Layer 6 of a small transformer language model trained on English Wikipedia (13 layers, counted from 0, width 64).
Take only the direct path to the model's output, skipping the later layers: a vector added to the residual stream pushes a token's score in proportion to its dot product with that token's output vector.

Output vectors of the tokens that the questions are about. A number n stands for (n - 500) times 0.004.
"===": 646,612,480,690,310,516,530,395,777,373,200,589,797,394,479,407,339,603,467,744,547,486,687,590,440,441,396,568,507,510,516,441,490,322,400,402,373,510,413,438,602,494,477,699,627,451,741,823,522,619,519,540,575,516,349,482,664,200,405,420,410,228,640,176
" they": 430,393,549,333,222,667,477,480,581,466,434,385,538,303,665,552,580,427,618,510,571,381,403,469,423,358,433,453,315,337,670,331,601,566,488,624,352,718,471,568,335,424,557,376,628,585,610,646,524,656,634,584,527,409,421,449,494,538,405,739,583,542,618,573
"forman": 713,540,806,417,280,457,315,489,678,409,527,655,697,362,756,339,365,706,516,634,466,981,418,474,593,383,511,372,494,533,656,324,691,545,291,636,566,405,304,246,429,150,515,213,314,270,397,708,552,844,283,512,654,799,589,478,547,389,549,494,516,485,615,145
" However": 481,356,385,176,465,432,212,492,732,622,271,478,658,305,658,575,537,436,677,589,552,357,342,618,506,616,606,394,574,456,519,313,620,651,630,673,555,690,578,522,510,292,508,456,615,591,590,519,719,588,538,553,412,567,439,338,465,265,744,598,383,398,284,319
" role": 479,523,608,325,428,383,405,489,664,335,471,476,838,440,451,302,509,524,534,397,325,608,334,259,484,399,904,636,442,413,587,443,687,644,550,591,423,553,440,508,700,248,497,258,597,541,604,509,626,829,362,383,597,480,560,391,429,532,589,592,521,405,516,422
" leg": 457,556,460,427,400,574,330,550,563,386,431,497,583,410,495,603,505,315,436,613,373,419,384,362,602,512,712,520,528,399,597,371,575,603,383,642,432,532,552,357,453,546,547,642,549,631,545,477,600,695,334,536,558,460,384,499,524,602,542,494,432,632,474,395
"ts": 678,478,803,766,320,335,366,317,575,568,328,906,682,789,455,332,837,343,646,582,537,337,187,622,438,566,555,665,539,468,714,349,545,495,353,632,520,504,371,504,249,196,485,408,681,452,520,449,289,347,644,445,367,332,540,491,292,552,474,603,591,634,627,323
",": 368,465,399,643,439,523,470,419,388,458,506,398,449,641,361,551,386,417,413,427,658,415,549,498,277,309,391,699,361,606,488,658,444,529,612,442,588,511,404,746,452,592,478,592,666,633,460,280,424,451,782,639,443,415,423,519,614,635,473,595,477,607,545,502
"fter": 285,367,627,422,172,696,134,318,555,455,479,517,839,318,678,521,571,384,672,793,454,476,258,649,627,977,553,324,322,471,518,490,568,698,463,647,254,643,431,480,557,544,517,326,446,454,523,552,723,843,406,515,266,523,45,533,476,339,686,766,542,563,321,424
"ted": 621,427,710,693,261,181,574,277,650,528,268,850,823,737,472,367,798,609,682,410,526,625,508,457,508,764,497,635,271,468,644,153,569,688,103,868,581,737,473,398,356,55,507,366,557,386,384,524,332,463,690,573,326,338,547,405,356,567,357,586,549,562,376,426
"though": 483,296,681,314,281,585,460,558,592,524,555,716,741,87,718,397,729,700,801,532,344,429,292,778,439,472,237,345,154,352,707,417,395,583,493,920,294,669,329,472,371,451,516,278,473,300,617,577,478,799,739,568,418,643,222,503,508,434,678,868,446,371,560,313
"),": 576,340,458,380,296,211,517,494,567,463,370,596,707,469,586,387,457,674,480,386,702,472,351,379,413,380,428,696,438,557,476,614,416,558,797,453,318,768,390,607,611,580,498,684,482,478,581,534,439,627,446,631,271,385,412,590,660,339,487,579,684,648,371,353
";": 597,465,569,343,487,305,495,548,349,648,565,518,524,562,418,438,487,449,415,457,644,541,682,536,416,343,512,692,400,624,670,539,449,423,693,380,585,328,542,571,249,518,489,620,495,631,426,266,387,551,698,660,417,464,476,542,619,370,519,419,550,388,479,560
" and": 470,542,464,585,293,563,577,445,452,482,540,404,539,472,683,540,428,526,320,478,618,353,528,462,433,387,409,655,242,457,385,631,453,497,459,301,461,491,452,633,390,571,494,517,609,658,477,338,433,486,697,688,486,472,532,456,664,637,545,562,573,613,476,515
" after": 380,431,527,365,326,616,299,363,522,512,434,473,676,260,529,594,549,506,598,612,509,468,536,419,483,459,507,427,344,541,292,555,428,561,541,579,523,554,413,534,488,628,510,426,574,620,522,510,483,808,578,565,362,429,545,473,550,513,563,559,494,547,584,424
" would": 421,310,652,463,149,668,326,461,467,428,536,465,471,314,414,640,565,731,555,552,432,440,523,571,448,364,497,602,290,429,593,342,613,501,328,671,513,635,418,517,431,445,515,447,664,577,474,528,544,680,589,522,523,521,433,532,603,411,507,743,455,595,418,528
" games": 584,491,658,292,227,462,403,666,552,536,401,518,606,464,350,397,684,371,438,832,403,627,359,425,353,364,742,544,421,454,465,416,695,637,530,520,562,489,521,466,536,436,533,500,569,597,526,773,297,618,452,415,569,492,268,484,389,486,643,459,536,437,632,427
" football": 558,634,696,383,382,525,434,674,619,314,298,535,476,516,387,393,484,375,372,838,449,674,435,301,507,564,696,463,382,430,496,633,593,479,402,474,544,671,629,483,494,585,527,402,408,515,501,552,550,680,253,545,422,610,475,495,580,460,274,444,578,471,385,594

Output weights of attention head 0. The head adds the sum of these rows, row i times number i of z. A number n stands for (n - 500) times 0.0023.
o0: 450,567,439,510,166,444,468,692,614,541,576,452,587,441,434,598,559,651,452,695,547,625,470,649,532,692,403,739,423,485,676,349,573,472,447,611,324,597,422,501,416,338,701,406,501,400,624,453,278,307,443,359,505,466,430,452,735,322,534,435,441,445,459,693
o1: 304,325,573,408,545,450,537,631,238,764,496,412,326,491,438,521,516,619,590,394,706,533,328,480,441,501,573,461,467,315,536,566,657,565,571,682,386,504,432,532,451,384,502,424,591,421,540,525,423,606,661,460,458,497,548,651,460,532,589,560,423,593,341,543
o2: 787,539,477,383,688,338,544,527,354,418,543,573,312,647,496,587,645,552,375,368,389,342,714,493,574,342,400,757,728,696,578,523,453,466,607,398,646,533,336,460,522,565,419,549,355,722,353,374,410,465,580,543,477,335,519,474,610,466,413,451,567,506,339,435
o3: 679,516,529,382,385,236,489,478,601,570,326,570,494,427,605,499,664,487,384,585,659,463,572,539,482,426,476,521,413,449,456,371,426,693,610,572,421,602,424,318,467,622,595,485,521,583,560,580,355,735,322,611,321,469,241,393,538,709,562,445,579,616,494,407
o4: 408,469,559,469,450,489,571,404,563,496,488,527,514,504,496,634,413,547,516,587,672,530,463,527,511,352,514,346,456,385,360,466,647,692,348,607,541,458,377,544,502,495,706,329,511,374,666,518,283,591,416,515,485,449,400,396,480,561,588,476,724,682,503,479
o5: 521,293,543,551,560,492,379,590,414,525,547,600,446,406,365,507,512,421,519,381,772,396,494,226,492,583,697,504,549,611,370,625,462,457,337,440,378,457,493,593,594,581,233,402,499,593,553,540,628,468,300,710,355,444,603,654,385,451,419,615,538,712,585,628
o6: 282,478,429,262,584,285,403,351,513,617,425,585,663,707,651,326,635,567,304,569,588,464,564,399,266,670,629,338,694,425,729,668,489,453,607,400,551,417,436,464,504,286,649,580,631,488,231,532,283,726,597,426,324,557,480,558,379,617,532,435,528,630,439,664
o7: 414,427,482,662,301,577,388,414,526,504,492,389,552,504,202,643,593,537,510,589,483,457,524,531,389,455,418,385,638,446,642,603,545,440,464,634,500,548,536,507,593,476,315,527,588,515,698,569,528,383,638,403,487,396,403,588,738,550,371,628,294,383,583,481
o8: 500,604,518,478,483,394,561,494,322,575,495,437,409,560,685,601,529,512,394,320,225,398,411,463,710,356,485,557,481,574,649,549,469,567,421,352,630,477,505,440,512,611,473,489,578,556,469,259,491,594,745,680,570,340,604,448,484,505,497,305,527,632,636,387
o9: 583,508,490,611,280,646,528,344,493,576,459,329,492,535,579,447,550,532,485,468,394,421,304,511,413,411,465,486,513,509,419,502,272,673,592,573,452,441,456,488,612,600,562,546,686,520,658,543,477,526,607,603,331,559,452,423,546,618,648,530,427,249,614,409
o10: 516,358,528,399,496,535,522,632,617,324,475,307,501,531,455,300,889,390,533,633,762,340,389,495,436,504,564,474,616,624,585,461,393,356,879,347,464,404,362,706,523,523,411,627,489,552,564,487,330,455,628,600,564,631,465,444,367,606,396,361,573,323,570,418
o11: 214,280,486,622,375,634,395,398,523,501,413,675,624,627,428,589,456,572,511,453,463,543,655,34,457,405,404,576,490,500,490,569,368,700,526,497,611,531,567,269,459,537,801,557,664,478,611,464,589,606,476,305,500,521,377,381,567,630,561,423,426,656,478,493
o12: 612,707,535,518,693,473,481,770,297,482,375,326,256,682,294,796,642,548,404,611,674,385,500,773,349,549,326,595,703,444,572,494,481,492,466,373,610,518,522,722,466,490,298,468,568,448,590,458,216,398,566,480,432,350,520,412,470,576,499,441,507,374,499,428
o13: 433,439,645,445,536,417,535,478,362,444,640,612,379,636,319,761,402,686,511,284,435,536,561,499,326,350,414,613,414,844,615,695,211,492,536,714,522,495,388,552,635,453,287,682,508,441,551,523,622,490,529,403,480,447,389,690,628,175,432,779,343,531,170,623
o14: 493,504,473,572,520,410,520,444,767,446,581,529,466,605,435,541,424,336,348,441,308,551,534,470,471,579,528,438,652,540,417,594,445,348,546,713,699,710,570,456,685,378,532,523,501,523,396,557,573,617,268,314,427,498,581,478,376,385,534,513,431,405,401,671
o15: 667,485,429,483,467,552,499,572,607,501,529,597,567,719,499,302,602,382,419,606,510,473,574,477,347,481,519,621,581,522,670,495,355,537,616,497,681,359,431,287,290,573,682,709,476,495,392,500,392,497,423,353,486,563,396,571,563,362,502,386,487,370,429,611
o16: 460,571,465,524,583,468,738,552,364,626,509,419,288,641,478,687,678,548,386,416,417,364,541,464,478,497,482,694,693,667,397,519,187,584,701,457,490,619,415,471,359,609,403,606,587,633,653,633,454,328,229,453,365,582,473,521,444,427,497,394,430,476,408,494
o17: 546,404,612,447,382,475,354,563,705,448,506,466,565,361,299,651,726,655,520,598,684,505,496,649,431,571,387,616,482,452,539,529,446,538,505,546,578,233,572,483,490,535,525,297,650,549,456,503,412,641,555,367,382,425,414,338,523,576,581,455,431,497,392,445
o18: 433,498,485,409,294,468,464,400,490,569,509,462,391,449,599,455,569,499,429,614,456,303,325,449,634,534,597,598,523,570,548,619,408,521,496,399,351,470,557,623,509,518,471,502,560,627,278,271,396,631,742,689,382,528,619,531,621,569,575,431,511,610,543,414
o19: 527,642,566,490,496,320,486,603,518,472,420,518,541,485,574,421,342,586,438,397,599,498,477,554,639,410,572,582,318,474,441,390,608,356,504,427,378,564,382,406,444,593,276,487,433,563,427,423,757,579,529,582,575,550,529,592,543,633,547,341,412,666,429,627
o20: 549,549,423,583,421,396,445,632,646,511,368,451,494,634,524,508,614,488,462,478,453,649,499,653,332,578,548,508,568,371,600,270,482,598,636,513,482,496,420,575,345,312,451,600,588,466,568,483,344,638,679,478,463,469,374,451,455,598,605,435,169,539,611,478
o21: 485,612,528,506,742,537,497,409,315,747,397,524,506,488,461,467,462,706,539,416,709,477,512,490,397,527,479,393,492,394,579,509,541,545,393,564,293,439,426,542,566,471,333,467,434,449,521,512,598,565,488,543,457,522,574,662,466,480,383,502,512,546,432,502
o22: 737,660,409,377,519,397,457,528,684,564,455,548,404,680,538,422,687,551,516,611,671,550,506,508,392,600,483,730,633,541,553,437,325,549,500,428,368,212,394,484,543,420,352,609,811,589,613,424,316,586,537,342,492,498,209,490,618,506,524,364,273,280,491,509
o23: 369,564,637,259,389,252,631,517,501,568,446,490,486,479,680,423,679,474,476,676,652,432,516,513,608,491,349,532,381,550,500,466,503,409,619,370,309,431,578,562,614,559,557,459,323,492,629,275,355,632,624,630,443,474,484,425,552,759,541,387,741,468,515,304
o24: 563,584,482,564,547,774,491,589,357,589,351,481,327,360,469,591,491,535,498,343,282,496,452,556,544,516,473,684,382,502,255,367,526,574,488,506,431,652,597,373,499,522,548,329,540,560,490,469,638,519,448,438,719,632,667,349,611,402,497,471,585,500,376,562
o25: 603,409,639,363,491,300,397,605,487,564,529,610,470,538,371,699,602,633,550,452,646,502,477,342,472,502,453,662,391,681,603,653,316,473,574,651,617,486,682,429,607,493,594,441,592,477,383,252,365,601,439,448,451,406,356,479,559,441,442,480,549,341,398,458
o26: 816,470,458,513,614,796,441,545,437,388,463,565,300,406,598,747,205,320,632,293,590,574,573,649,771,396,344,571,530,556,538,405,512,495,432,380,553,422,387,565,478,639,304,569,279,512,568,655,574,406,358,583,553,366,529,515,489,236,489,472,518,687,531,440
o27: 654,676,546,461,417,454,327,401,504,562,543,511,442,589,683,330,430,438,519,583,801,589,663,488,672,541,413,520,576,523,718,416,410,325,583,483,423,398,334,525,549,392,759,625,308,417,591,399,548,411,489,224,548,541,252,577,642,417,542,415,240,413,550,681
o28: 519,500,740,329,514,424,508,717,450,635,291,365,340,348,448,671,387,650,453,406,763,320,532,651,384,375,497,854,245,737,398,661,494,464,498,425,633,469,533,629,366,632,498,404,443,383,388,178,497,574,645,841,402,575,635,432,588,341,569,492,610,477,394,373
o29: 299,418,752,302,546,199,606,533,498,746,539,600,509,475,598,680,648,521,280,484,462,444,623,380,560,659,582,524,274,679,624,540,490,605,461,238,484,340,561,364,283,521,501,285,473,598,227,311,559,406,554,690,441,563,750,459,340,553,673,225,590,760,354,764
o30: 424,351,568,399,519,436,679,632,336,464,600,556,559,630,604,535,520,694,345,310,547,405,377,329,372,289,491,475,536,522,705,548,495,617,787,732,613,354,317,470,730,548,466,556,415,471,415,447,355,548,743,401,432,473,315,476,492,902,569,405,354,495,289,564
o31: 384,579,438,470,809,532,507,484,334,760,511,610,654,456,741,288,316,604,602,395,686,556,498,295,576,529,545,413,494,440,622,486,527,498,288,367,402,310,561,380,467,538,395,540,372,537,424,622,799,475,490,340,586,417,657,613,300,515,426,413,471,690,415,565
o32: 767,558,397,320,526,610,623,452,752,658,442,626,516,499,552,503,425,405,577,573,582,496,532,438,509,668,425,537,552,483,481,473,490,484,317,295,379,374,627,415,640,538,336,459,561,522,554,535,621,376,325,597,459,492,464,529,548,387,344,354,705,441,545,319
o33: 320,239,404,623,650,727,664,614,629,194,454,671,450,604,522,311,165,168,472,525,295,653,511,209,457,474,298,603,635,660,429,416,538,421,700,555,606,642,585,565,681,571,628,650,528,446,691,436,467,368,336,275,725,783,512,326,355,382,712,272,711,434,536,496
o34: 627,672,435,395,614,482,620,584,346,456,591,530,469,648,753,483,444,574,417,430,514,482,310,501,440,253,396,453,582,591,632,502,347,585,521,513,383,504,436,430,743,540,466,680,633,426,482,422,492,405,541,528,537,405,315,607,562,623,363,403,523,519,429,431
o35: 595,636,583,437,753,471,565,583,531,453,609,401,400,651,567,516,522,374,438,460,540,437,454,562,565,350,554,339,611,461,405,495,551,414,566,340,661,258,516,458,428,548,462,408,477,562,324,476,518,408,613,484,531,551,653,423,327,711,527,290,503,717,464,514
o36: 605,464,457,373,271,446,501,375,570,452,388,493,538,348,545,581,597,574,543,731,552,365,520,719,623,493,372,575,445,376,524,427,682,605,579,374,377,469,503,432,458,590,600,347,712,559,622,531,239,491,595,585,479,499,306,283,723,702,634,377,561,378,576,285
o37: 504,730,419,529,713,452,525,583,532,264,406,409,469,561,601,686,324,445,646,504,485,548,383,790,515,390,418,242,328,461,424,343,713,469,454,231,366,440,526,591,534,531,279,453,422,346,611,393,550,520,798,822,375,282,714,389,516,712,471,722,454,612,612,482
o38: 521,321,493,430,570,401,524,466,507,416,472,511,496,426,503,320,426,573,489,373,479,489,675,326,450,499,579,603,712,753,684,716,432,463,580,421,873,357,469,578,540,619,500,716,597,525,467,262,676,362,556,385,552,599,392,535,362,454,439,331,292,479,510,489
o39: 426,712,469,555,506,413,494,359,529,467,466,607,645,468,482,431,686,701,371,549,514,470,656,625,357,571,538,551,605,521,478,501,492,272,438,474,469,300,544,535,436,517,506,374,562,630,381,495,282,604,521,421,508,526,500,447,452,532,559,511,700,224,530,545
o40: 437,499,423,342,752,640,527,488,526,724,531,327,344,418,437,658,438,465,536,402,455,394,360,475,683,495,611,613,410,474,137,526,477,653,391,382,414,759,416,558,564,482,289,446,622,589,370,422,598,765,266,760,397,507,618,618,586,453,342,459,521,844,428,471
o41: 556,423,370,534,613,472,424,300,374,386,448,570,647,486,302,712,394,510,837,392,412,547,470,567,470,474,382,237,427,457,557,333,609,649,562,505,295,707,387,323,563,523,462,346,654,483,746,600,668,528,474,513,585,388,369,484,616,518,374,769,648,563,546,469
o42: 640,565,508,419,755,456,737,443,396,491,556,652,481,502,594,602,276,624,529,254,429,549,514,586,461,304,577,424,424,649,534,366,553,584,614,579,569,160,312,528,521,685,172,503,362,533,449,463,473,490,581,515,550,553,381,525,455,670,584,436,401,535,424,529
o43: 584,423,347,553,531,523,582,472,462,241,653,592,531,550,470,470,445,363,595,528,426,523,286,503,520,357,540,326,731,442,250,633,633,412,601,461,381,481,699,589,806,582,611,555,206,410,641,362,576,323,290,605,344,470,625,652,585,644,415,586,541,595,547,311
o44: 642,375,628,514,510,665,334,533,719,406,621,415,346,426,471,572,438,83,488,558,608,465,563,478,789,468,497,469,658,514,438,430,464,203,449,313,629,595,569,664,525,334,460,446,583,635,315,612,709,387,331,522,808,628,544,495,265,309,582,298,629,597,551,417
o45: 573,490,520,545,465,785,483,529,663,390,538,518,511,486,511,465,530,243,389,604,389,540,574,548,357,532,559,579,650,557,167,699,369,497,455,437,744,407,733,504,410,494,640,399,554,472,465,636,547,462,321,366,565,528,447,328,621,467,491,421,501,389,517,435
o46: 336,652,476,467,465,463,615,429,434,642,540,490,461,487,440,637,340,611,614,283,177,609,538,732,542,644,507,491,195,711,673,432,524,363,698,621,508,462,595,529,307,530,488,457,372,425,457,453,444,572,724,341,637,512,802,375,556,339,580,451,401,412,339,582
o47: 664,385,636,494,414,510,537,489,514,460,505,514,450,608,290,631,606,311,496,540,611,503,557,670,480,452,592,370,516,416,358,567,428,475,585,357,487,483,576,705,438,463,409,580,393,523,602,605,411,448,378,631,542,515,415,522,488,540,414,419,576,561,556,300
o48: 406,637,397,490,443,338,634,564,285,656,554,570,582,577,591,426,567,616,416,463,105,589,487,515,489,598,482,636,438,413,705,552,549,566,462,603,702,359,540,193,317,640,598,489,656,452,502,393,374,598,507,437,423,416,449,576,562,592,618,422,403,280,536,561
o49: 482,495,525,591,579,524,503,359,606,542,479,435,694,607,510,590,432,556,482,315,827,290,488,426,467,469,479,343,574,388,525,560,564,445,556,477,545,511,453,408,555,597,510,449,274,487,356,530,679,421,510,524,300,484,599,620,424,571,495,494,421,478,546,574
o50: 655,555,553,558,638,538,332,439,449,382,289,592,383,535,418,485,382,412,292,668,717,665,610,406,469,422,543,408,566,496,548,634,383,444,387,393,501,606,566,526,475,521,530,624,503,561,254,472,680,472,371,509,464,492,423,544,613,490,360,488,681,636,435,578
o51: 465,465,514,494,609,403,501,475,294,542,581,593,586,572,491,635,442,424,395,430,341,490,550,533,519,345,500,436,583,518,604,560,519,550,483,484,687,500,438,384,291,629,559,422,393,525,287,354,419,650,367,705,377,360,591,653,484,564,543,433,783,660,522,498
o52: 423,472,520,434,394,234,348,436,646,652,516,501,548,468,585,479,355,427,538,581,489,799,558,451,519,594,453,423,436,435,427,399,494,388,386,590,487,583,710,514,531,296,669,415,464,559,474,515,525,673,481,405,306,364,516,498,488,484,712,703,623,631,504,478
o53: 479,541,550,575,563,516,497,297,527,561,530,483,504,579,497,445,508,482,656,545,316,445,544,152,601,442,572,537,447,611,247,586,365,640,351,432,576,517,536,410,473,516,492,441,514,649,487,338,593,583,602,535,457,455,546,376,553,553,426,631,577,345,637,495
o54: 641,569,559,267,444,662,538,430,520,217,369,492,227,374,507,570,532,610,633,563,530,310,502,526,702,586,559,616,335,680,409,800,417,680,524,349,598,484,478,702,501,678,484,600,466,398,264,273,396,498,599,856,422,547,552,386,508,560,253,534,614,380,447,301
o55: 431,715,316,348,464,793,582,231,357,473,366,520,329,489,666,532,482,591,568,405,95,577,589,439,641,713,462,568,380,617,330,643,324,730,403,218,554,476,606,494,504,644,696,565,512,471,493,361,502,547,583,502,422,464,555,376,729,428,283,600,600,601,527,488
o56: 627,619,371,690,462,647,518,345,592,677,445,480,452,465,527,460,587,443,409,420,346,580,557,509,408,618,669,551,797,595,612,497,282,677,399,566,364,613,301,531,330,446,405,520,463,577,570,599,654,542,341,380,491,461,477,527,566,101,311,344,358,566,628,612
o57: 441,412,448,644,328,762,449,448,438,321,471,568,545,490,367,603,534,333,499,460,379,491,324,609,438,560,315,314,378,386,499,504,420,589,576,589,448,716,789,324,641,584,790,548,383,411,501,645,693,439,344,348,632,528,624,525,563,389,491,677,662,507,336,506
o58: 505,330,390,620,664,585,447,561,459,496,461,483,535,458,552,502,655,360,412,598,371,460,544,568,290,464,405,525,609,656,639,411,376,529,673,345,465,720,678,440,407,478,656,648,553,473,492,615,507,251,363,555,500,581,554,491,436,205,540,531,434,375,563,512
o59: 723,622,405,423,638,429,736,602,421,531,580,626,390,491,545,571,248,370,585,637,654,655,537,734,475,266,560,253,493,457,700,316,739,433,523,601,312,341,332,515,456,562,300,655,154,362,585,546,465,356,467,558,471,365,414,675,605,637,384,650,525,426,404,497
o60: 389,540,290,547,648,566,526,644,539,447,434,548,461,593,492,627,566,481,575,469,414,552,330,591,395,651,530,607,492,427,418,442,542,699,386,443,374,529,606,598,448,410,531,466,656,434,641,644,151,730,527,405,555,309,687,210,400,319,533,470,518,632,529,382
o61: 561,653,459,547,370,530,393,692,491,184,376,461,352,325,595,437,391,523,420,733,827,434,426,460,707,464,376,574,613,422,631,629,540,472,472,598,339,723,361,509,626,652,559,552,531,334,520,455,665,464,293,608,349,414,416,501,563,705,343,436,512,509,474,444
o62: 593,458,373,538,322,601,534,411,477,228,441,488,447,361,511,500,376,476,483,613,569,461,545,768,518,441,434,511,590,567,474,613,410,437,410,299,448,618,493,708,533,600,549,707,736,438,715,670,577,302,319,670,520,459,365,515,551,356,471,569,579,436,493,301
o63: 390,446,558,485,378,480,611,580,525,304,180,478,351,348,525,437,629,638,442,552,750,673,419,583,505,527,463,512,283,433,391,379,522,620,655,497,201,721,537,590,541,585,618,515,419,531,542,450,465,507,643,533,441,500,458,366,540,580,450,555,747,565,353,514

Each question shows a token from some text and the vector z that the head gathered there. A number n stands for (n - 500) times 0.0084.

"z": 401,323,524,636,557,513,729,502,650,655,595,381,510,506,630,503,308,580,629,478,646,412,560,307,363,476,571,144,568,405,558,190,511,523,654,447,593,548,528,589,782,574,576,106,724,401,355,551,401,344,667,716,519,395,636,354,548,321,487,404,598,523,725,416
Which two tokens does it push up most, strongest first? ",", " games"

"-": 402,385,440,646,667,511,701,415,609,611,527,383,354,366,660,451,325,428,659,518,547,427,496,326,396,453,397,154,488,454,463,254,392,614,550,410,584,411,503,604,840,544,554,212,689,302,353,446,458,371,591,690,542,510,616,288,497,315,481,349,586,482,621,466
Pushed up most: " role"

").": 478,360,470,683,573,438,733,424,635,640,627,346,339,492,566,490,343,501,700,591,613,417,487,420,367,436,453,192,602,460,593,239,418,516,680,446,619,481,444,613,795,494,595,148,684,282,462,518,396,375,573,678,531,304,575,280,445,361,504,391,538,478,704,527
Pushed up most: "),"

"\n\n": 505,307,376,658,629,357,666,398,539,606,575,352,220,488,596,482,271,485,578,605,581,402,425,381,369,389,459,285,563,393,588,304,451,576,709,438,621,531,508,558,684,614,644,200,674,364,497,426,356,430,528,604,532,292,553,284,487,409,522,477,469,555,749,527
Which of these tokens does it push down most? ";"

"ince": 438,304,400,674,577,411,689,453,580,661,613,298,346,536,657,437,318,524,572,572,651,366,507,364,311,450,442,187,569,386,620,220,495,507,730,452,622,592,565,539,690,613,661,188,677,396,438,488,386,390,525,576,554,327,591,267,483,321,502,464,496,544,771,455
Pushed up most: "though"

"aced": 352,410,422,714,658,496,786,360,659,657,538,447,233,438,627,495,359,510,789,466,585,346,496,418,326,496,331,105,604,547,566,246,421,475,601,479,581,409,487,553,871,389,553,223,653,460,387,480,475,360,537,699,619,496,696,387,475,317,445,308,612,443,602,452
Pushed up most: " after"

" she": 450,408,460,675,591,448,803,397,613,605,544,317,358,602,693,453,356,515,671,590,644,391,544,384,324,537,370,185,640,475,657,231,468,439,709,493,538,455,538,564,790,452,636,185,694,368,450,501,437,347,546,626,640,338,586,254,440,248,380,404,509,477,650,389
Pushed up most: ";"

" was": 340,425,411,711,674,482,875,316,657,594,515,472,228,510,639,483,269,557,768,477,566,377,506,449,342,562,283,117,655,603,618,301,416,441,640,493,537,432,496,595,841,359,563,159,651,461,410,435,473,298,584,681,656,472,715,395,397,304,414,316,626,456,569,452
Pushed up most: " after"

" second": 355,322,420,704,656,543,796,418,576,571,493,488,358,400,741,470,288,481,645,522,561,383,457,345,346,456,379,144,534,543,474,212,436,685,564,442,560,461,580,538,884,523,498,211,765,412,286,492,422,335,745,743,635,452,629,337,433,357,500,333,513,581,711,471
Which of these tokens does it push down most? "though"

",": 410,414,481,691,635,450,734,407,682,623,662,395,346,542,610,484,372,522,725,535,603,344,532,448,320,514,422,206,645,508,580,176,389,557,663,480,617,470,569,500,849,472,565,198,737,352,412,560,386,315,612,659,561,386,679,345,441,336,470,344,562,490,739,545
Pushed up most: "),"

" the": 398,374,467,639,618,458,740,408,630,568,565,417,269,537,690,480,334,511,725,490,540,340,485,372,365,520,368,149,575,532,519,208,401,551,618,469,553,421,552,525,893,465,528,234,756,449,415,507,401,292,643,679,591,471,690,381,490,375,497,331,565,477,681,464
Pushed up most: " after"

"en": 396,435,507,728,604,617,830,344,602,660,641,349,399,462,622,478,468,455,667,528,642,408,569,364,348,460,446,117,582,498,570,219,491,513,638,483,571,452,491,583,859,497,581,140,669,283,363,508,402,390,509,635,563,367,656,334,451,224,450,328,626,458,664,503
Pushed up most: "),"

" had": 444,485,347,727,701,500,978,303,604,590,474,457,173,433,646,473,278,471,760,522,634,418,477,472,280,419,245,144,546,676,582,351,386,457,598,461,537,444,418,554,834,326,500,213,590,349,434,434,501,322,522,687,720,336,590,312,381,316,436,338,658,472,586,473
Pushed up most: "ted"

" two": 443,384,449,690,651,478,790,428,675,626,627,334,386,410,607,500,336,478,766,569,619,394,567,419,291,458,382,193,540,477,565,214,409,502,657,486,622,448,444,597,870,445,580,182,706,301,375,535,440,380,596,705,539,387,600,252,469,280,416,380,598,487,640,455
Which of these tokens does it push down most? "==="

" school": 358,320,413,701,670,546,771,434,562,563,485,505,363,385,745,476,277,483,633,502,548,377,448,323,355,456,392,141,519,507,454,198,426,711,543,425,566,441,579,530,891,540,478,214,778,420,260,491,419,326,753,748,622,472,642,334,442,370,502,336,518,605,711,469
Pushed up most: " football"

" C": 436,331,519,682,554,480,789,431,583,691,601,361,439,494,636,501,397,523,611,535,674,428,535,356,364,418,469,135,548,443,564,193,510,545,667,480,577,517,464,637,773,561,592,149,673,334,415,542,403,377,597,705,594,335,536,311,496,306,504,376,552,437,699,470
Which of these tokens does it push down most? " football"

"98": 421,293,518,601,509,454,695,577,652,682,555,401,564,437,611,520,249,581,654,423,650,444,572,274,415,477,575,166,531,371,516,166,519,550,642,408,634,556,502,595,778,606,549,90,706,424,363,537,439,312,751,747,476,445,655,395,599,356,554,451,587,556,691,386
Pushed up most: "==="

" record": 447,445,347,573,653,503,723,416,596,564,524,301,360,449,702,326,314,487,672,531,627,406,394,309,400,436,468,127,540,445,412,190,350,540,533,446,527,494,445,575,868,563,509,226,850,321,448,489,342,374,535,698,655,330,571,225,512,384,482,291,606,505,667,455
Which of these tokens does it push down most? ";"

"s": 460,294,396,665,625,381,673,426,568,599,574,326,320,491,678,461,279,524,544,569,601,353,434,359,316,437,479,205,583,376,567,243,477,567,707,459,607,565,560,541,700,600,599,200,739,408,409,467,367,420,562,635,590,316,566,247,470,374,515,460,488,589,786,478
Which of these tokens does it push down most? ";"

" N": 446,360,472,704,630,410,744,408,648,650,621,342,409,509,634,482,363,550,666,547,642,360,548,448,295,480,451,200,629,483,608,213,485,528,723,496,652,537,545,541,757,493,594,192,705,378,416,545,383,383,565,639,583,322,622,300,450,330,475,400,572,518,771,514
Pushed up most: "),"

"ast": 450,360,456,592,588,532,729,506,624,625,597,367,452,436,659,469,289,558,718,445,609,382,536,302,356,488,477,143,532,424,458,137,437,555,586,416,587,476,507,582,905,544,491,164,786,390,339,528,396,317,680,746,561,441,660,339,558,327,503,350,598,540,694,426
Which of these tokens does it push down most? "though"

"ed": 377,432,390,654,678,517,754,377,682,637,560,350,325,342,610,397,316,500,752,524,653,388,451,374,351,423,452,100,565,463,473,213,390,484,560,482,599,501,445,592,891,522,549,238,763,325,384,510,402,428,501,753,625,388,610,282,505,326,435,293,644,458,634,471
Pushed up most: " after"

"ta": 395,347,506,644,552,539,726,535,652,702,593,390,571,456,597,492,316,601,677,431,635,425,581,289,391,513,560,128,597,404,595,155,518,498,670,464,626,521,506,596,859,532,595,63,726,401,320,551,415,342,698,720,492,414,676,376,493,281,488,419,570,521,679,404
Pushed up most: ","

" one": 408,367,432,711,614,467,782,421,672,602,584,353,300,434,660,470,350,498,783,559,648,291,502,406,260,462,375,135,537,520,565,164,379,488,608,502,625,471,525,528,835,422,578,273,730,378,367,549,462,341,582,706,622,394,655,289,441,302,430,370,540,510,663,457
Which of these tokens does it push down most? "==="

"a": 415,325,534,647,564,513,746,492,644,647,585,391,493,531,619,521,312,586,640,493,641,419,570,314,356,474,575,163,575,423,564,209,509,514,669,450,593,535,523,598,781,556,582,101,714,385,360,541,392,348,666,717,523,375,626,353,540,325,489,402,594,517,730,423
Pushed up most: ","

" repl": 365,416,431,691,655,496,808,356,650,626,519,465,230,500,619,491,334,534,778,468,575,365,501,423,325,525,302,101,634,577,595,277,420,464,614,476,552,412,502,575,856,383,571,201,631,456,412,460,474,334,546,694,637,497,682,383,454,295,437,315,613,417,584,440
Pushed up most: " after"